Layer 16 of a small transformer language model trained on English Wikipedia (22 layers, counted from 0, width 96).
A neuron's activation on a vector x is SiLU(gate . x) times (in . x), where the dot is the dot product.

Input weights of the MLP neurons that the questions are about. A number n stands for (n - 500) times 0.0021.
n2 gate: 448,512,664,586,512,459,582,536,284,621,576,442,652,378,451,564,560,430,484,636,420,527,447,662,194,274,424,606,616,496,453,413,730,748,603,435,556,608,460,456,835,390,634,419,572,680,196,523,643,296,448,446,492,516,661,492,437,438,516,703,420,563,504,660,437,264,418,708,353,287,318,609,484,676,278,489,676,457,612,653,673,689,441,548,452,636,642,789,452,444,663,402,370,465,584,492
n8 gate: 660,452,448,518,623,405,474,552,658,577,485,651,365,599,585,563,572,412,507,560,657,243,413,538,450,392,258,592,609,477,474,515,204,545,500,525,649,683,563,526,504,475,330,748,471,382,558,712,292,335,571,388,496,631,665,564,526,591,515,206,700,720,399,504,225,511,262,493,605,382,500,540,441,565,573,521,579,452,627,435,263,474,526,738,500,365,452,423,424,394,481,461,643,252,515,548
n27 gate: 632,570,609,443,438,449,686,469,308,553,613,771,653,592,504,620,642,553,619,289,839,357,484,373,290,575,159,612,549,440,500,847,416,496,492,399,578,344,465,274,687,555,531,459,574,627,654,523,593,488,387,594,740,578,579,492,477,603,677,566,704,622,391,638,592,455,420,531,477,674,554,485,652,500,409,404,469,488,852,407,441,488,388,500,337,602,597,504,441,579,617,574,492,346,386,512
n55 gate: 455,690,574,657,630,408,602,369,504,390,568,522,677,478,557,306,572,314,485,620,500,446,568,610,267,295,525,600,609,285,445,266,441,410,515,453,612,687,344,414,571,624,493,367,682,435,558,403,452,455,440,276,515,444,579,572,496,606,670,507,519,658,553,629,570,671,485,489,324,367,297,357,936,573,474,443,594,485,482,547,481,681,652,564,522,673,400,427,666,625,313,312,400,576,459,616
n171 gate: 436,344,565,337,583,330,699,615,595,468,755,580,430,618,417,426,570,193,85,676,556,688,528,589,308,824,540,524,612,282,455,569,636,366,330,571,440,449,500,546,509,877,619,415,328,757,611,598,592,306,639,527,464,662,389,505,725,663,368,380,86,495,444,624,505,513,364,573,403,431,310,757,586,410,527,230,264,486,406,460,412,603,628,365,688,444,202,541,519,253,348,352,468,562,370,592
n231 gate: 561,470,594,658,452,484,675,396,406,432,373,466,820,418,529,118,566,394,311,710,531,247,610,429,509,517,421,732,475,308,637,288,193,509,323,663,639,530,586,565,548,740,599,689,379,437,475,681,578,566,566,323,572,544,542,404,608,585,590,548,583,551,491,500,265,458,474,179,513,388,581,189,432,549,700,430,382,564,763,805,298,452,435,478,270,224,383,483,504,478,644,434,436,697,666,626
n2 in: 664,643,417,351,810,405,537,521,463,582,508,692,475,363,344,614,300,822,575,339,542,402,564,530,583,504,199,465,639,362,450,784,467,470,471,508,437,622,596,568,521,280,215,476,661,496,329,427,408,225,716,667,533,576,415,534,517,632,554,428,768,595,877,431,612,553,570,467,833,588,508,690,579,265,710,524,225,404,685,500,466,517,629,534,563,547,513,384,479,355,580,584,375,472,530,605
n8 in: 302,259,328,547,635,586,435,672,308,532,360,411,463,504,493,511,422,737,438,445,662,262,604,343,683,563,371,297,561,632,655,478,500,577,307,500,533,493,817,522,485,521,573,592,391,616,659,627,577,599,577,461,532,559,564,589,376,367,388,522,589,345,434,405,601,750,579,486,423,547,473,450,536,640,439,555,482,355,400,620,726,767,761,500,456,662,504,536,622,456,562,434,297,383,463,529
n27 in: 239,583,318,512,516,840,573,774,561,326,329,336,771,447,524,525,563,399,635,513,271,420,365,483,741,564,871,419,387,640,292,410,537,454,508,428,682,425,558,326,417,661,660,680,722,349,676,520,405,542,267,372,618,425,500,179,611,646,459,372,467,598,517,393,524,565,317,590,409,574,457,573,451,398,378,551,483,500,472,341,308,534,332,559,434,654,603,581,496,303,463,465,520,716,383,496
n55 in: 480,652,559,503,467,309,474,493,566,474,630,368,681,720,630,424,547,604,470,677,460,471,729,497,531,532,509,493,594,432,359,612,670,330,351,264,576,606,282,543,540,402,523,538,627,535,458,292,444,607,540,503,259,550,535,661,460,627,569,636,570,445,470,551,461,523,239,588,477,352,450,503,682,401,526,519,300,493,685,618,557,614,585,631,530,577,493,379,426,450,304,462,497,545,550,566
n171 in: 528,449,591,378,680,491,568,565,413,437,630,612,612,276,738,477,743,505,477,626,393,352,585,528,365,638,791,448,338,927,641,280,418,556,601,651,468,435,495,500,690,764,404,406,491,504,236,420,376,769,323,500,350,778,553,472,459,554,280,264,790,527,602,607,441,527,790,491,417,606,375,446,468,700,726,373,537,559,626,780,481,346,344,467,306,658,702,527,350,453,431,369,970,375,519,329
n231 in: 491,378,220,562,360,419,473,776,460,571,309,522,550,143,651,545,418,628,536,313,818,421,500,459,350,400,440,106,219,769,594,581,682,523,599,422,491,206,801,704,509,504,392,421,470,539,517,435,716,545,468,452,602,586,596,555,558,487,572,369,546,567,332,218,549,518,243,371,550,401,394,456,615,402,434,615,845,621,685,717,454,724,536,843,554,650,626,558,276,262,509,539,455,456,409,581

Each question shows a token from some text and the vector x that enters the MLP there. A number n stands for (n - 500) times 0.0055.

"er": 661,532,445,410,470,381,324,392,449,480,542,448,602,486,459,448,458,456,634,412,416,495,582,374,512,398,589,639,396,541,622,482,433,493,467,250,529,503,628,461,441,319,431,599,405,497,253,550,497,657,524,481,490,431,557,650,512,584,555,497,418,564,576,363,315,707,476,381,659,537,703,695,446,655,633,661,569,578,694,646,635,402,444,433,632,485,429,584,322,503,575,461,557,269,452,555
Which neuron fires most, and how strongly? n231, at about 1.6

")": 644,458,435,533,486,705,452,476,378,557,497,490,635,616,626,489,385,464,523,649,448,477,562,492,576,503,404,647,476,503,494,593,497,465,602,534,485,556,543,653,415,470,537,533,599,449,508,410,401,503,474,457,541,612,473,758,512,447,448,529,520,459,584,546,555,495,420,577,465,392,438,612,472,469,638,523,525,540,511,619,557,322,542,442,597,548,356,504,453,422,357,696,394,387,422,378
The two highest activations, in order: n27, n231

"wood": 470,637,297,426,395,559,440,508,350,462,407,406,591,511,513,478,456,417,595,715,445,521,612,574,469,541,605,485,374,488,467,470,365,492,609,503,546,512,551,517,612,416,515,579,516,556,534,360,525,499,516,385,371,529,654,747,604,540,612,528,562,442,409,565,501,554,649,538,560,516,569,572,508,398,498,561,590,618,646,493,488,400,385,458,653,525,534,551,454,583,352,644,439,460,520,589
Which three neurons fire most, strongest first? n55, n8, n231

" 2019": 346,325,552,584,488,624,376,564,215,301,555,442,648,671,623,572,388,456,423,475,404,355,401,551,525,634,556,527,535,576,598,408,523,350,474,451,483,364,598,434,609,622,717,541,517,561,476,457,562,456,349,545,470,537,406,667,629,767,525,540,518,546,467,406,519,580,556,546,471,456,625,619,503,445,447,650,603,666,574,549,522,594,549,669,745,626,521,368,539,555,431,542,594,500,510,538
Which three neurons fire most, strongest first? n171, n55, n27

" and": 446,417,467,468,371,484,500,494,479,421,309,533,548,493,530,540,578,544,472,465,495,470,536,403,510,506,480,453,557,442,545,471,421,314,505,484,500,545,624,422,404,520,514,493,509,490,545,521,471,443,513,498,607,543,498,804,552,416,494,507,454,523,476,526,431,487,549,558,545,443,517,547,467,362,551,444,508,581,602,502,384,303,448,528,385,554,572,533,557,529,614,523,606,449,528,472
Which of these neurons fires most? n231

" (": 485,518,356,323,496,572,521,501,524,604,515,503,618,600,545,620,592,525,376,366,232,556,576,577,656,505,521,415,636,753,512,474,459,619,480,319,518,483,532,615,628,433,625,600,556,519,517,454,562,491,573,520,515,472,266,641,426,435,396,468,659,397,428,462,504,469,513,557,429,520,442,539,557,542,665,395,386,566,562,776,595,188,467,417,451,614,631,474,618,380,464,579,557,592,549,546
Which neuron fires most, and how strongly? n231, at about 0.19

"2016": 467,383,563,563,491,527,317,567,265,285,545,370,520,527,604,537,412,472,434,462,430,449,441,646,559,553,591,540,553,592,658,409,522,311,508,351,559,364,621,429,540,662,731,631,528,507,457,341,548,567,442,459,404,504,501,666,574,647,544,369,565,471,640,422,534,566,542,535,467,528,733,654,588,357,464,635,605,686,694,573,523,652,377,654,655,591,421,326,559,441,424,455,568,435,512,560
Which of these neurons fires most? n55

" Z": 458,516,379,158,379,668,294,595,585,570,621,610,414,527,753,568,523,520,463,630,588,534,648,621,456,490,580,478,500,520,492,643,463,453,402,535,465,508,628,387,523,383,592,713,436,400,482,352,473,500,519,548,584,530,439,591,469,361,420,506,512,498,451,467,616,498,496,398,607,433,511,512,451,572,525,422,438,464,619,755,481,445,433,496,487,366,661,397,494,504,576,556,444,504,615,154
Which neuron fires most, and how strongly? n8, at about 0.15

" new": 361,425,506,501,459,535,490,436,393,508,444,552,440,548,559,470,652,438,547,362,465,460,628,499,412,451,432,389,357,530,366,556,459,490,558,300,473,462,393,489,546,447,488,544,501,534,562,496,467,493,426,538,483,557,446,775,517,502,413,650,427,512,648,444,459,535,471,511,501,386,501,594,580,590,570,452,551,505,581,433,506,408,466,481,603,594,376,445,530,585,479,674,478,403,494,502
Which neuron fires most, and how strongly? n55, at about 0.41

" Russia": 576,377,446,513,492,650,396,555,328,539,482,474,571,517,618,400,418,557,446,650,506,667,466,598,518,552,540,332,521,338,532,618,420,390,571,473,414,447,505,355,583,354,453,538,485,475,532,436,424,530,611,535,439,542,437,733,594,594,372,328,580,553,492,273,632,335,501,534,457,468,549,623,593,445,507,551,492,534,678,562,422,630,455,539,559,474,580,430,414,516,327,586,554,508,390,432
Which of these neurons fires most? n171

"W": 383,559,497,165,451,466,349,416,409,584,594,456,585,466,656,499,580,602,555,587,452,434,601,457,431,510,560,445,667,527,470,471,488,495,526,397,447,589,467,420,643,485,556,663,534,587,683,397,495,592,441,404,663,523,462,588,467,449,623,595,489,476,357,418,568,330,409,400,607,518,580,367,357,664,407,375,629,555,601,465,522,422,340,445,494,368,379,404,259,556,490,643,582,588,369,267
The two highest activations, in order: n27, n8